Layer 7 of a small transformer language model trained on English Wikipedia (10 layers, counted from 0, width 96).
A neuron adds its activation times its output weights to the MLP's output. To switch it off is to set its activation to zero at one token and run the rest of the model.
A neuron's activation on a vector x is ReLU(gate . x) times (in . x), where the dot is the dot product.

Input weights of the MLP neurons that the questions are about. A number n stands for (n - 128) times 0.0024.
n79 gate: 95, 131, 85, 92, 112, 96, 111, 84, 106, 150, 145, 88, 134, 172, 157, 91, 159, 131, 129, 117, 129, 132, 130, 117, 140, 96, 139, 76, 139, 95, 113, 171, 160, 153, 161, 141, 116, 170, 179, 183, 98, 150, 140, 130, 118, 153, 154, 102, 186, 125, 152, 108, 151, 119, 143, 117, 130, 118, 150, 169, 181, 159, 155, 146, 96, 87, 80, 126, 207, 132, 163, 184, 76, 149, 142, 196, 123, 159, 47, 126, 111, 155, 131, 114, 190, 109, 153, 51, 34, 129, 186, 106, 136, 137, 134, 69
n120 gate: 169, 131, 145, 136, 120, 112, 112, 126, 124, 146, 194, 174, 131, 96, 131, 152, 90, 106, 122, 150, 149, 92, 156, 60, 128, 113, 146, 117, 117, 159, 117, 93, 119, 128, 113, 108, 177, 162, 112, 158, 170, 139, 173, 122, 171, 109, 120, 131, 147, 57, 165, 90, 144, 127, 119, 132, 185, 149, 150, 149, 82, 120, 134, 151, 93, 175, 127, 125, 121, 83, 190, 179, 142, 165, 125, 114, 79, 155, 125, 150, 98, 112, 125, 146, 105, 143, 116, 185, 167, 106, 148, 98, 120, 137, 150, 118
n173 gate: 115, 137, 167, 162, 155, 103, 151, 126, 170, 86, 218, 167, 149, 115, 121, 109, 127, 153, 147, 92, 128, 114, 213, 174, 106, 179, 165, 92, 138, 77, 134, 81, 55, 87, 123, 166, 82, 119, 101, 120, 150, 146, 154, 137, 134, 166, 115, 145, 179, 105, 118, 150, 148, 149, 157, 157, 108, 99, 108, 115, 124, 98, 125, 102, 140, 197, 165, 115, 120, 109, 153, 120, 173, 180, 181, 140, 111, 82, 98, 175, 91, 170, 121, 92, 113, 143, 192, 128, 142, 68, 78, 114, 132, 109, 145, 145
n181 gate: 138, 183, 110, 124, 135, 59, 97, 119, 125, 147, 175, 155, 151, 89, 79, 181, 73, 74, 115, 74, 55, 88, 196, 125, 141, 141, 110, 161, 78, 137, 154, 138, 120, 159, 119, 107, 151, 155, 146, 167, 128, 145, 59, 95, 89, 130, 116, 107, 120, 170, 153, 140, 123, 181, 173, 89, 208, 122, 156, 121, 160, 103, 158, 140, 88, 96, 129, 102, 95, 70, 73, 77, 125, 181, 119, 49, 129, 76, 124, 131, 99, 112, 158, 127, 93, 163, 103, 131, 105, 116, 104, 100, 128, 118, 121, 149
n211 gate: 94, 160, 117, 97, 109, 92, 110, 105, 133, 149, 124, 140, 135, 105, 142, 155, 136, 154, 202, 131, 74, 79, 112, 165, 84, 133, 155, 138, 47, 72, 113, 118, 115, 140, 167, 165, 121, 78, 115, 90, 174, 154, 90, 195, 157, 140, 95, 107, 180, 142, 108, 124, 112, 128, 148, 96, 129, 201, 48, 141, 163, 121, 169, 125, 57, 91, 121, 166, 132, 192, 155, 107, 118, 172, 62, 142, 130, 161, 108, 119, 143, 121, 188, 140, 106, 73, 143, 120, 131, 163, 162, 86, 101, 165, 103, 104
n79 in: 152, 119, 162, 134, 127, 195, 176, 160, 107, 144, 114, 152, 206, 142, 99, 136, 122, 123, 101, 108, 169, 103, 141, 148, 95, 215, 160, 177, 134, 113, 127, 90, 141, 151, 145, 171, 100, 111, 93, 102, 60, 142, 146, 141, 58, 116, 124, 153, 117, 131, 60, 116, 107, 168, 106, 186, 104, 142, 133, 92, 115, 167, 109, 136, 135, 106, 171, 118, 100, 143, 135, 106, 162, 160, 182, 160, 78, 72, 129, 127, 125, 165, 143, 137, 116, 120, 115, 110, 141, 108, 24, 145, 166, 135, 136, 116
n120 in: 103, 173, 121, 126, 137, 169, 126, 151, 103, 155, 137, 130, 139, 106, 117, 152, 70, 152, 120, 186, 121, 191, 183, 147, 162, 148, 123, 141, 82, 135, 145, 86, 142, 117, 146, 132, 100, 159, 156, 149, 157, 176, 126, 94, 122, 151, 72, 142, 160, 179, 142, 123, 200, 85, 139, 59, 161, 182, 132, 138, 128, 43, 79, 156, 108, 60, 123, 106, 103, 81, 251, 145, 110, 134, 160, 148, 87, 134, 127, 135, 85, 121, 106, 97, 96, 107, 119, 165, 131, 151, 133, 144, 168, 84, 159, 165
n173 in: 75, 138, 126, 126, 166, 140, 128, 150, 109, 113, 127, 153, 176, 83, 166, 94, 101, 153, 159, 109, 145, 157, 102, 76, 61, 93, 129, 146, 118, 132, 157, 130, 131, 93, 156, 111, 138, 117, 130, 128, 111, 153, 148, 125, 134, 142, 128, 163, 174, 129, 180, 126, 113, 161, 101, 87, 112, 151, 156, 99, 123, 160, 81, 137, 163, 161, 113, 106, 100, 117, 160, 124, 153, 159, 90, 177, 149, 142, 154, 85, 132, 87, 121, 188, 130, 62, 76, 109, 129, 164, 200, 137, 135, 125, 185, 153
n181 in: 83, 174, 121, 82, 147, 105, 197, 129, 142, 142, 159, 179, 69, 103, 172, 136, 94, 136, 154, 135, 164, 115, 145, 155, 130, 102, 151, 150, 144, 97, 151, 187, 129, 75, 118, 128, 139, 97, 66, 177, 96, 112, 148, 144, 109, 119, 83, 121, 96, 108, 121, 140, 203, 129, 119, 99, 166, 99, 127, 64, 135, 145, 117, 132, 133, 153, 83, 111, 86, 155, 184, 122, 125, 204, 143, 111, 135, 110, 178, 112, 163, 156, 132, 130, 235, 183, 141, 96, 132, 123, 162, 179, 84, 166, 100, 125
n211 in: 161, 167, 119, 131, 78, 128, 130, 86, 131, 87, 119, 89, 140, 126, 84, 113, 164, 157, 143, 138, 72, 141, 84, 117, 101, 127, 137, 89, 55, 133, 148, 109, 127, 122, 134, 156, 112, 169, 158, 128, 137, 156, 140, 170, 118, 163, 93, 111, 166, 112, 167, 86, 173, 85, 137, 109, 146, 135, 97, 113, 132, 107, 107, 129, 165, 73, 118, 124, 231, 134, 85, 101, 124, 121, 78, 122, 121, 139, 106, 166, 186, 173, 144, 147, 65, 169, 124, 113, 108, 125, 178, 157, 113, 164, 187, 154

Output weights of the MLP neurons that the questions are about. A number n stands for (n - 128) times 0.0025.
n79: 76, 148, 152, 124, 113, 104, 91, 88, 156, 213, 170, 170, 94, 128, 145, 145, 117, 114, 168, 97, 147, 140, 130, 125, 115, 90, 125, 74, 117, 81, 144, 133, 114, 152, 112, 159, 105, 127, 82, 81, 145, 114, 139, 140, 136, 84, 67, 123, 129, 151, 121, 212, 158, 129, 156, 131, 110, 173, 116, 191, 158, 164, 177, 126, 160, 136, 122, 105, 147, 115, 127, 125, 139, 155, 35, 85, 125, 72, 87, 138, 160, 154, 147, 106, 95, 103, 130, 145, 144, 157, 104, 127, 84, 126, 122, 143
n120: 175, 169, 119, 102, 147, 134, 99, 83, 152, 91, 129, 84, 78, 154, 167, 93, 162, 107, 91, 155, 133, 131, 118, 118, 125, 69, 134, 93, 145, 127, 130, 166, 79, 183, 141, 105, 137, 112, 79, 88, 184, 119, 108, 129, 118, 137, 212, 89, 117, 93, 91, 132, 146, 135, 74, 209, 109, 119, 156, 132, 77, 162, 108, 129, 84, 211, 109, 115, 107, 153, 112, 96, 94, 140, 141, 132, 116, 123, 120, 101, 135, 158, 114, 124, 158, 111, 96, 92, 185, 78, 146, 88, 63, 141, 110, 58
n173: 122, 79, 150, 84, 94, 102, 154, 140, 186, 101, 176, 107, 113, 131, 122, 117, 132, 148, 166, 77, 101, 166, 134, 159, 103, 194, 136, 85, 139, 109, 91, 129, 173, 126, 80, 162, 139, 137, 126, 166, 6, 120, 125, 133, 99, 173, 125, 71, 175, 146, 87, 142, 127, 88, 136, 184, 123, 117, 138, 127, 130, 139, 155, 114, 111, 156, 124, 134, 123, 180, 77, 105, 130, 95, 160, 74, 147, 137, 139, 146, 141, 161, 118, 90, 147, 114, 100, 145, 112, 77, 89, 153, 127, 79, 107, 169
n181: 132, 130, 157, 187, 153, 116, 124, 144, 123, 129, 119, 137, 153, 133, 135, 142, 126, 135, 152, 120, 162, 97, 165, 116, 111, 99, 87, 124, 71, 105, 101, 105, 82, 63, 180, 85, 109, 120, 163, 131, 135, 172, 169, 105, 149, 164, 150, 148, 126, 125, 98, 146, 158, 87, 90, 52, 28, 163, 133, 165, 110, 155, 101, 124, 100, 154, 184, 115, 138, 59, 104, 173, 132, 94, 140, 151, 101, 202, 86, 135, 148, 102, 146, 99, 103, 154, 148, 100, 171, 103, 129, 114, 109, 151, 173, 122
n211: 131, 88, 121, 115, 148, 54, 119, 158, 219, 163, 82, 144, 98, 156, 135, 162, 112, 121, 88, 129, 168, 130, 102, 96, 139, 127, 92, 131, 79, 146, 128, 168, 131, 72, 154, 168, 130, 82, 127, 140, 228, 154, 135, 126, 160, 160, 122, 151, 150, 118, 139, 149, 68, 225, 77, 124, 178, 141, 192, 127, 108, 89, 110, 88, 134, 107, 113, 141, 121, 207, 137, 132, 128, 141, 162, 145, 131, 143, 166, 134, 64, 71, 155, 113, 144, 180, 118, 155, 133, 126, 133, 137, 138, 112, 152, 102

Each question names a token from some text and the token that comes next. It shows the vector x that enters the MLP there. A number n stands for (n - 128) times 0.032.

Then comes g, the gradient of the next token's log-probability with respect to the MLP's output, scaled to length 1. A neuron's effect is roughly proportional to its activation times (output weights . g). A number n stands for (n - 128) times 0.0038.

"ch", then "rist"
x: 144, 168, 109, 134, 179, 138, 142, 131, 230, 103, 178, 98, 90, 134, 129, 139, 122, 155, 106, 122, 147, 126, 95, 115, 155, 169, 127, 140, 167, 119, 146, 168, 147, 135, 144, 155, 112, 52, 139, 102, 199, 127, 146, 236, 131, 137, 115, 94, 97, 146, 144, 101, 115, 122, 111, 55, 89, 164, 130, 158, 132, 106, 102, 130, 127, 87, 121, 125, 157, 107, 139, 142, 134, 109, 72, 113, 148, 75, 130, 148, 136, 101, 117, 129, 107, 126, 90, 121, 147, 116, 110, 148, 130, 184, 145, 130
g: 80, 132, 113, 124, 165, 111, 113, 114, 134, 121, 107, 127, 88, 134, 97, 132, 142, 136, 124, 160, 121, 135, 116, 83, 177, 104, 123, 111, 129, 124, 94, 128, 135, 122, 156, 154, 139, 132, 170, 112, 122, 101, 81, 83, 113, 89, 89, 187, 137, 127, 166, 126, 119, 147, 197, 142, 93, 131, 131, 146, 131, 106, 113, 140, 77, 133, 108, 70, 95, 150, 144, 130, 133, 99, 107, 95, 119, 141, 123, 142, 144, 112, 144, 118, 140, 102, 165, 147, 153, 82, 201, 172, 143, 184, 149, 107
Which neuron, switched off, lowers the next token's probability most? n211

"7", then " |"
x: 145, 162, 163, 121, 136, 191, 103, 120, 154, 55, 124, 96, 138, 140, 121, 50, 117, 145, 112, 111, 136, 141, 140, 167, 145, 138, 105, 153, 180, 115, 125, 173, 136, 114, 91, 131, 190, 142, 94, 146, 127, 149, 174, 133, 105, 117, 149, 105, 176, 134, 77, 111, 104, 165, 99, 70, 123, 104, 112, 95, 69, 111, 95, 120, 128, 110, 176, 136, 106, 130, 149, 154, 166, 106, 149, 132, 103, 68, 93, 134, 157, 176, 133, 191, 166, 159, 134, 92, 65, 103, 142, 143, 141, 190, 108, 63
g: 94, 150, 120, 179, 133, 113, 164, 129, 183, 118, 138, 173, 92, 118, 145, 139, 115, 123, 86, 151, 155, 95, 107, 155, 54, 77, 107, 141, 90, 112, 164, 153, 129, 109, 112, 156, 127, 83, 121, 96, 125, 113, 146, 123, 111, 110, 122, 143, 138, 104, 149, 95, 152, 145, 131, 117, 149, 143, 166, 151, 139, 106, 97, 123, 155, 89, 126, 100, 164, 105, 120, 128, 182, 178, 154, 119, 138, 106, 175, 121, 147, 132, 126, 196, 95, 118, 151, 101, 130, 132, 109, 101, 110, 111, 174, 115
Which neuron, switched off, lowers the next token's probability most? n79

"g", then " B"
x: 100, 100, 104, 109, 148, 157, 142, 190, 113, 135, 132, 120, 131, 122, 152, 134, 178, 104, 105, 65, 106, 125, 81, 140, 121, 103, 138, 92, 119, 157, 178, 133, 148, 138, 109, 129, 86, 69, 149, 145, 148, 120, 126, 162, 92, 193, 172, 136, 139, 112, 143, 92, 132, 117, 109, 78, 142, 151, 79, 96, 52, 113, 86, 144, 99, 67, 80, 142, 142, 143, 113, 112, 109, 99, 127, 108, 216, 96, 163, 195, 130, 162, 134, 95, 142, 170, 85, 136, 118, 155, 125, 100, 99, 100, 99, 117
g: 160, 148, 137, 95, 163, 171, 128, 123, 135, 126, 174, 145, 119, 70, 98, 162, 161, 119, 152, 161, 163, 109, 153, 111, 100, 123, 149, 185, 138, 107, 151, 109, 108, 117, 98, 137, 115, 182, 162, 151, 135, 171, 82, 125, 130, 153, 132, 136, 115, 113, 106, 64, 141, 93, 105, 132, 131, 162, 120, 106, 101, 153, 144, 107, 182, 158, 137, 76, 123, 99, 143, 74, 153, 127, 73, 135, 92, 114, 106, 152, 151, 114, 127, 123, 140, 150, 138, 94, 112, 151, 109, 104, 164, 122, 112, 137
Which neuron, switched off, raises the next token's probability most? n211

"en", then "'s"
x: 133, 132, 121, 124, 155, 145, 131, 127, 205, 144, 161, 125, 82, 132, 136, 207, 95, 137, 102, 147, 105, 83, 142, 127, 143, 161, 113, 137, 137, 131, 149, 99, 132, 121, 132, 155, 135, 99, 150, 102, 240, 114, 106, 213, 91, 143, 134, 87, 79, 122, 108, 83, 136, 97, 125, 90, 129, 145, 90, 143, 88, 137, 142, 150, 104, 111, 141, 145, 126, 138, 114, 109, 163, 136, 126, 132, 115, 107, 111, 131, 96, 96, 110, 102, 151, 152, 126, 126, 114, 146, 76, 148, 121, 122, 128, 111
g: 174, 105, 116, 117, 113, 158, 121, 134, 131, 188, 150, 122, 144, 140, 123, 133, 91, 95, 113, 138, 98, 121, 152, 81, 126, 87, 150, 181, 162, 162, 171, 93, 103, 155, 139, 98, 148, 142, 92, 174, 112, 148, 113, 153, 139, 176, 138, 104, 114, 167, 133, 81, 107, 109, 128, 124, 127, 90, 132, 103, 140, 127, 98, 157, 132, 144, 115, 146, 172, 153, 156, 166, 106, 127, 163, 147, 129, 121, 125, 195, 167, 136, 74, 156, 104, 144, 95, 100, 167, 152, 138, 107, 134, 151, 160, 120
Which neuron, switched off, lowers the next token's probability most? n173

",", then " recogn"
x: 87, 137, 124, 92, 152, 104, 160, 126, 121, 104, 126, 142, 105, 170, 90, 155, 83, 118, 97, 137, 133, 96, 145, 110, 126, 108, 161, 175, 88, 114, 119, 133, 155, 110, 136, 145, 166, 107, 122, 141, 199, 172, 97, 126, 65, 113, 92, 143, 57, 49, 119, 58, 150, 82, 131, 145, 164, 64, 120, 165, 102, 93, 133, 139, 134, 151, 144, 57, 115, 66, 150, 141, 146, 130, 143, 114, 155, 122, 102, 133, 109, 120, 139, 90, 100, 146, 156, 127, 103, 125, 141, 131, 107, 121, 101, 123
g: 109, 97, 118, 88, 132, 78, 131, 141, 147, 147, 150, 115, 157, 95, 64, 153, 142, 102, 139, 76, 138, 118, 121, 115, 121, 63, 140, 82, 123, 136, 110, 155, 77, 70, 148, 86, 87, 130, 161, 129, 136, 122, 151, 99, 119, 121, 81, 81, 149, 128, 141, 135, 129, 161, 146, 110, 117, 151, 173, 126, 157, 113, 160, 126, 66, 158, 119, 142, 107, 132, 141, 100, 136, 142, 135, 112, 127, 174, 127, 127, 96, 110, 92, 144, 102, 146, 143, 153, 178, 137, 148, 127, 106, 155, 103, 97
Which neuron, switched off, lowers the next token's probability most? n181

" And", then "rey"
x: 101, 114, 135, 173, 185, 119, 136, 130, 183, 76, 143, 29, 117, 124, 154, 116, 139, 99, 143, 105, 71, 148, 100, 102, 83, 120, 142, 123, 135, 126, 136, 127, 142, 139, 184, 146, 118, 153, 96, 130, 166, 112, 130, 142, 123, 156, 138, 96, 158, 76, 136, 112, 127, 73, 151, 139, 140, 80, 129, 68, 142, 99, 81, 143, 140, 96, 96, 42, 121, 93, 102, 147, 151, 165, 77, 88, 193, 139, 120, 166, 121, 110, 170, 126, 116, 135, 125, 163, 166, 120, 146, 109, 120, 169, 122, 153
g: 142, 83, 127, 115, 142, 186, 112, 151, 135, 115, 79, 137, 160, 157, 139, 122, 107, 158, 127, 116, 150, 119, 133, 166, 181, 96, 143, 176, 144, 107, 105, 75, 152, 122, 110, 139, 111, 160, 177, 149, 129, 87, 115, 135, 155, 118, 84, 143, 121, 126, 162, 107, 183, 139, 98, 90, 122, 119, 175, 116, 149, 153, 166, 150, 132, 96, 145, 87, 95, 111, 156, 102, 81, 107, 131, 80, 139, 102, 144, 145, 133, 117, 163, 138, 134, 177, 117, 122, 79, 122, 140, 164, 121, 130, 154, 149
Which neuron, switched off, raises the next token's probability most? n173

" She", then " qu"
x: 144, 112, 157, 104, 141, 121, 152, 154, 129, 158, 169, 142, 55, 176, 109, 171, 121, 116, 144, 105, 79, 75, 126, 79, 121, 162, 144, 128, 105, 91, 185, 143, 136, 127, 125, 133, 124, 151, 98, 122, 179, 112, 134, 128, 134, 124, 80, 73, 113, 157, 94, 111, 154, 133, 84, 142, 162, 99, 86, 117, 91, 91, 140, 148, 118, 177, 131, 52, 140, 124, 144, 155, 148, 148, 109, 125, 134, 170, 98, 125, 96, 116, 96, 111, 102, 155, 110, 119, 141, 147, 143, 30, 206, 125, 113, 98
g: 90, 89, 108, 100, 124, 104, 100, 97, 101, 159, 96, 124, 68, 84, 162, 107, 129, 153, 110, 132, 131, 114, 118, 131, 115, 129, 122, 127, 129, 82, 126, 167, 138, 116, 130, 98, 140, 124, 119, 135, 131, 96, 125, 79, 139, 146, 161, 128, 113, 142, 181, 129, 120, 192, 113, 126, 95, 121, 120, 111, 145, 126, 165, 130, 126, 135, 134, 149, 122, 135, 125, 124, 102, 196, 125, 101, 126, 176, 106, 145, 110, 161, 114, 161, 145, 146, 140, 90, 148, 135, 148, 156, 31, 133, 133, 198
Which neuron, switched off, lowers the next token's probability most? n120

" away", then " from"
x: 148, 140, 97, 160, 132, 138, 214, 125, 121, 51, 161, 102, 85, 137, 121, 163, 102, 110, 128, 141, 101, 171, 111, 142, 132, 129, 163, 75, 185, 107, 187, 90, 99, 109, 68, 109, 146, 120, 136, 137, 167, 118, 151, 150, 135, 155, 109, 96, 135, 111, 159, 123, 127, 129, 83, 127, 101, 77, 101, 167, 169, 73, 200, 155, 152, 162, 153, 125, 145, 79, 166, 154, 153, 92, 114, 163, 149, 150, 116, 185, 101, 173, 121, 154, 98, 163, 143, 137, 105, 140, 125, 143, 119, 117, 120, 123
g: 195, 122, 129, 171, 127, 164, 155, 118, 125, 112, 115, 124, 164, 157, 135, 129, 138, 102, 165, 165, 120, 122, 58, 133, 120, 117, 94, 98, 139, 117, 135, 96, 82, 74, 146, 96, 129, 114, 149, 115, 131, 168, 151, 134, 64, 160, 90, 167, 135, 127, 95, 90, 127, 94, 92, 97, 138, 137, 149, 147, 106, 107, 125, 162, 146, 110, 115, 131, 143, 117, 130, 126, 177, 127, 157, 129, 107, 126, 123, 111, 94, 158, 96, 93, 125, 132, 108, 143, 83, 81, 120, 74, 124, 111, 170, 137
Which neuron, switched off, lowers the next token's probability most? n173

"v", then "c"
x: 144, 164, 113, 126, 163, 148, 121, 138, 220, 88, 167, 139, 104, 138, 113, 170, 139, 161, 113, 73, 113, 124, 87, 102, 144, 147, 100, 128, 110, 119, 152, 153, 145, 122, 157, 138, 90, 45, 128, 87, 196, 91, 142, 211, 165, 161, 112, 94, 145, 137, 143, 105, 118, 76, 127, 57, 136, 141, 128, 119, 109, 114, 101, 122, 138, 56, 100, 132, 151, 142, 128, 124, 138, 170, 78, 102, 113, 105, 137, 122, 109, 70, 153, 143, 97, 140, 102, 118, 111, 134, 109, 140, 128, 166, 133, 106
g: 162, 141, 142, 108, 109, 76, 141, 147, 144, 127, 95, 126, 134, 102, 153, 141, 97, 112, 103, 182, 136, 77, 133, 136, 101, 154, 59, 106, 119, 154, 126, 172, 136, 124, 147, 139, 112, 158, 138, 128, 147, 99, 95, 131, 144, 122, 157, 158, 119, 120, 111, 142, 108, 112, 140, 109, 156, 110, 135, 135, 132, 167, 121, 149, 168, 183, 122, 75, 92, 178, 87, 109, 137, 59, 135, 107, 100, 146, 110, 134, 91, 78, 131, 140, 151, 147, 150, 119, 107, 115, 93, 157, 126, 82, 97, 92
Which neuron, switched off, lowers the next token's probability most? n211

"ure", then "v"
x: 149, 151, 124, 131, 135, 145, 118, 137, 199, 113, 144, 83, 109, 150, 111, 100, 90, 134, 95, 103, 92, 99, 169, 98, 162, 111, 87, 65, 113, 121, 141, 133, 91, 147, 134, 158, 75, 159, 134, 97, 216, 146, 78, 186, 109, 113, 118, 62, 95, 117, 119, 97, 133, 125, 135, 52, 144, 148, 80, 147, 90, 104, 163, 102, 156, 76, 158, 109, 142, 143, 142, 112, 134, 124, 98, 95, 141, 126, 166, 118, 125, 104, 153, 177, 103, 107, 132, 140, 138, 122, 118, 122, 127, 157, 142, 119
g: 110, 119, 120, 116, 172, 102, 144, 160, 98, 116, 106, 117, 100, 142, 111, 116, 135, 137, 125, 89, 122, 61, 118, 134, 132, 154, 64, 149, 103, 126, 106, 179, 117, 136, 129, 108, 95, 135, 142, 147, 109, 135, 71, 129, 133, 140, 145, 97, 41, 94, 175, 118, 77, 148, 142, 123, 105, 93, 136, 86, 133, 116, 141, 146, 125, 143, 106, 151, 106, 154, 121, 154, 149, 161, 152, 130, 57, 98, 102, 174, 132, 154, 125, 164, 114, 96, 117, 126, 146, 103, 110, 122, 131, 93, 104, 137
Which neuron, switched off, lowers the next token's probability most? n211

"ir", then "t"
x: 150, 131, 124, 131, 136, 114, 136, 144, 185, 140, 143, 111, 94, 134, 115, 195, 116, 144, 74, 153, 139, 121, 134, 115, 174, 123, 159, 137, 160, 131, 166, 141, 131, 92, 102, 127, 98, 97, 112, 69, 238, 121, 108, 191, 163, 165, 132, 115, 114, 153, 104, 79, 120, 122, 86, 97, 133, 140, 102, 154, 90, 119, 124, 143, 87, 94, 139, 141, 123, 150, 148, 119, 183, 147, 78, 101, 153, 94, 146, 138, 119, 99, 103, 112, 104, 105, 112, 137, 121, 106, 113, 151, 143, 171, 101, 125
g: 115, 189, 115, 106, 110, 58, 150, 178, 142, 158, 131, 133, 134, 112, 136, 105, 158, 121, 109, 99, 112, 123, 143, 137, 145, 151, 106, 133, 107, 169, 137, 177, 133, 143, 105, 192, 135, 111, 86, 109, 128, 146, 109, 147, 113, 117, 98, 133, 126, 113, 126, 124, 116, 138, 152, 148, 77, 170, 146, 156, 114, 115, 147, 97, 182, 153, 78, 105, 123, 155, 116, 110, 148, 38, 78, 93, 100, 154, 128, 130, 104, 128, 121, 143, 110, 128, 106, 151, 153, 141, 141, 149, 153, 120, 87, 112
Which neuron, switched off, raises the next token's probability most? n211

"alth", then "am"
x: 145, 151, 189, 142, 119, 137, 122, 118, 184, 154, 204, 94, 146, 115, 90, 119, 117, 103, 82, 129, 178, 124, 172, 96, 149, 151, 98, 90, 159, 179, 139, 156, 164, 127, 145, 100, 106, 129, 86, 124, 170, 121, 92, 163, 123, 142, 155, 120, 148, 105, 75, 54, 149, 147, 62, 129, 120, 136, 54, 133, 152, 125, 107, 93, 173, 99, 133, 127, 148, 114, 109, 97, 110, 139, 128, 102, 158, 142, 145, 158, 157, 87, 119, 93, 110, 123, 101, 104, 130, 90, 86, 185, 104, 148, 79, 144
g: 105, 85, 144, 93, 128, 78, 113, 149, 134, 115, 110, 80, 140, 156, 113, 162, 60, 127, 134, 129, 156, 124, 90, 140, 164, 135, 136, 154, 154, 169, 93, 150, 165, 132, 113, 163, 116, 118, 177, 64, 115, 137, 96, 124, 151, 130, 113, 132, 143, 149, 146, 195, 117, 132, 157, 106, 63, 86, 123, 112, 99, 136, 99, 129, 152, 128, 148, 134, 141, 162, 106, 83, 151, 116, 136, 188, 142, 121, 109, 106, 140, 141, 154, 100, 126, 139, 107, 122, 178, 109, 138, 140, 105, 95, 121, 122
Which neuron, switched off, raises the next token's probability most? n173

"ash", then "b"
x: 140, 148, 124, 141, 130, 125, 99, 141, 214, 120, 154, 95, 166, 133, 124, 139, 130, 99, 138, 186, 137, 106, 124, 115, 119, 149, 134, 119, 145, 146, 129, 144, 154, 117, 142, 148, 65, 104, 99, 89, 229, 139, 83, 163, 131, 178, 125, 106, 104, 108, 124, 71, 140, 154, 96, 112, 134, 153, 89, 124, 131, 121, 114, 145, 192, 121, 140, 104, 142, 108, 146, 147, 162, 121, 102, 95, 160, 126, 146, 142, 159, 105, 127, 146, 45, 138, 97, 80, 133, 104, 107, 144, 155, 161, 108, 147
g: 105, 191, 139, 89, 86, 151, 105, 164, 102, 114, 138, 102, 123, 148, 112, 102, 63, 113, 133, 95, 97, 113, 133, 146, 164, 130, 118, 160, 162, 153, 147, 141, 79, 129, 148, 91, 127, 131, 183, 157, 130, 158, 103, 127, 129, 112, 159, 150, 140, 132, 129, 132, 148, 183, 84, 102, 137, 103, 115, 135, 170, 124, 139, 76, 128, 111, 134, 127, 150, 196, 81, 99, 138, 97, 106, 140, 109, 140, 91, 134, 97, 73, 125, 143, 118, 141, 108, 164, 105, 116, 124, 100, 138, 108, 102, 141
Which neuron, switched off, lowers the next token's probability most? n211

" title", then " of"
x: 108, 125, 98, 144, 103, 153, 167, 88, 146, 120, 141, 118, 114, 151, 135, 165, 120, 91, 137, 155, 67, 130, 158, 125, 111, 83, 122, 152, 117, 127, 137, 41, 115, 132, 113, 116, 133, 88, 103, 161, 183, 77, 163, 112, 67, 132, 131, 120, 136, 80, 130, 70, 142, 177, 196, 156, 174, 109, 144, 120, 132, 114, 140, 146, 124, 98, 155, 131, 178, 41, 119, 188, 168, 103, 136, 121, 121, 159, 162, 165, 128, 151, 136, 187, 131, 128, 149, 99, 135, 128, 104, 133, 112, 153, 77, 112
g: 130, 123, 104, 136, 105, 181, 142, 144, 135, 115, 75, 125, 119, 157, 153, 104, 100, 126, 117, 123, 137, 126, 154, 174, 104, 147, 54, 121, 169, 115, 140, 108, 117, 129, 115, 135, 78, 144, 158, 177, 138, 113, 156, 132, 75, 189, 100, 173, 155, 106, 105, 159, 162, 115, 130, 127, 126, 113, 129, 116, 103, 146, 159, 138, 162, 76, 122, 127, 142, 117, 113, 120, 140, 150, 144, 134, 152, 109, 149, 190, 118, 115, 155, 113, 54, 155, 130, 165, 141, 91, 104, 164, 115, 134, 151, 134
Which neuron, switched off, raises the next token's probability most? n173

" from", then " T"
x: 104, 152, 131, 133, 100, 115, 152, 156, 123, 108, 114, 135, 127, 186, 153, 123, 99, 91, 145, 133, 151, 150, 122, 149, 130, 137, 121, 94, 99, 102, 125, 98, 150, 89, 98, 116, 87, 137, 112, 120, 191, 200, 64, 137, 89, 181, 101, 90, 131, 108, 106, 147, 130, 94, 83, 141, 116, 143, 99, 173, 148, 105, 96, 170, 115, 144, 108, 120, 99, 64, 137, 110, 102, 110, 110, 170, 139, 157, 57, 130, 116, 149, 153, 132, 177, 114, 202, 142, 120, 164, 81, 100, 147, 135, 80, 159
g: 120, 111, 171, 81, 103, 127, 142, 132, 153, 145, 129, 186, 104, 112, 100, 119, 137, 174, 103, 138, 163, 91, 116, 92, 113, 119, 96, 170, 148, 142, 107, 138, 99, 127, 101, 145, 115, 147, 122, 108, 122, 150, 104, 123, 123, 113, 130, 121, 176, 124, 118, 124, 109, 122, 140, 129, 154, 142, 93, 96, 92, 179, 111, 111, 123, 113, 171, 106, 141, 150, 95, 144, 159, 123, 58, 73, 161, 150, 155, 93, 144, 157, 139, 152, 174, 89, 109, 96, 132, 143, 102, 204, 136, 102, 101, 132
Which neuron, switched off, raises the next token's probability most? n173

" Hill", then " -"
x: 125, 161, 52, 130, 163, 119, 175, 130, 128, 135, 165, 110, 124, 135, 110, 130, 96, 133, 127, 181, 145, 144, 147, 113, 134, 176, 139, 117, 136, 178, 162, 108, 148, 146, 121, 119, 97, 118, 107, 121, 222, 120, 146, 206, 108, 134, 185, 87, 98, 110, 108, 50, 104, 125, 91, 97, 102, 140, 86, 182, 131, 94, 101, 149, 112, 114, 110, 115, 136, 95, 138, 148, 121, 98, 138, 124, 121, 160, 167, 150, 131, 112, 92, 124, 121, 160, 108, 108, 125, 169, 107, 170, 114, 158, 131, 144
g: 156, 153, 127, 121, 136, 146, 143, 111, 151, 82, 94, 127, 115, 115, 103, 112, 173, 98, 130, 142, 122, 89, 96, 161, 138, 117, 147, 196, 124, 109, 103, 125, 82, 145, 107, 79, 141, 141, 87, 100, 152, 118, 151, 95, 89, 97, 147, 95, 143, 193, 139, 152, 138, 138, 105, 109, 149, 89, 127, 89, 151, 176, 129, 124, 141, 108, 120, 164, 158, 143, 105, 134, 124, 111, 109, 87, 130, 142, 184, 110, 162, 118, 121, 111, 153, 104, 167, 167, 86, 122, 126, 147, 159, 187, 131, 116
Which neuron, switched off, lowers the next token's probability most? n120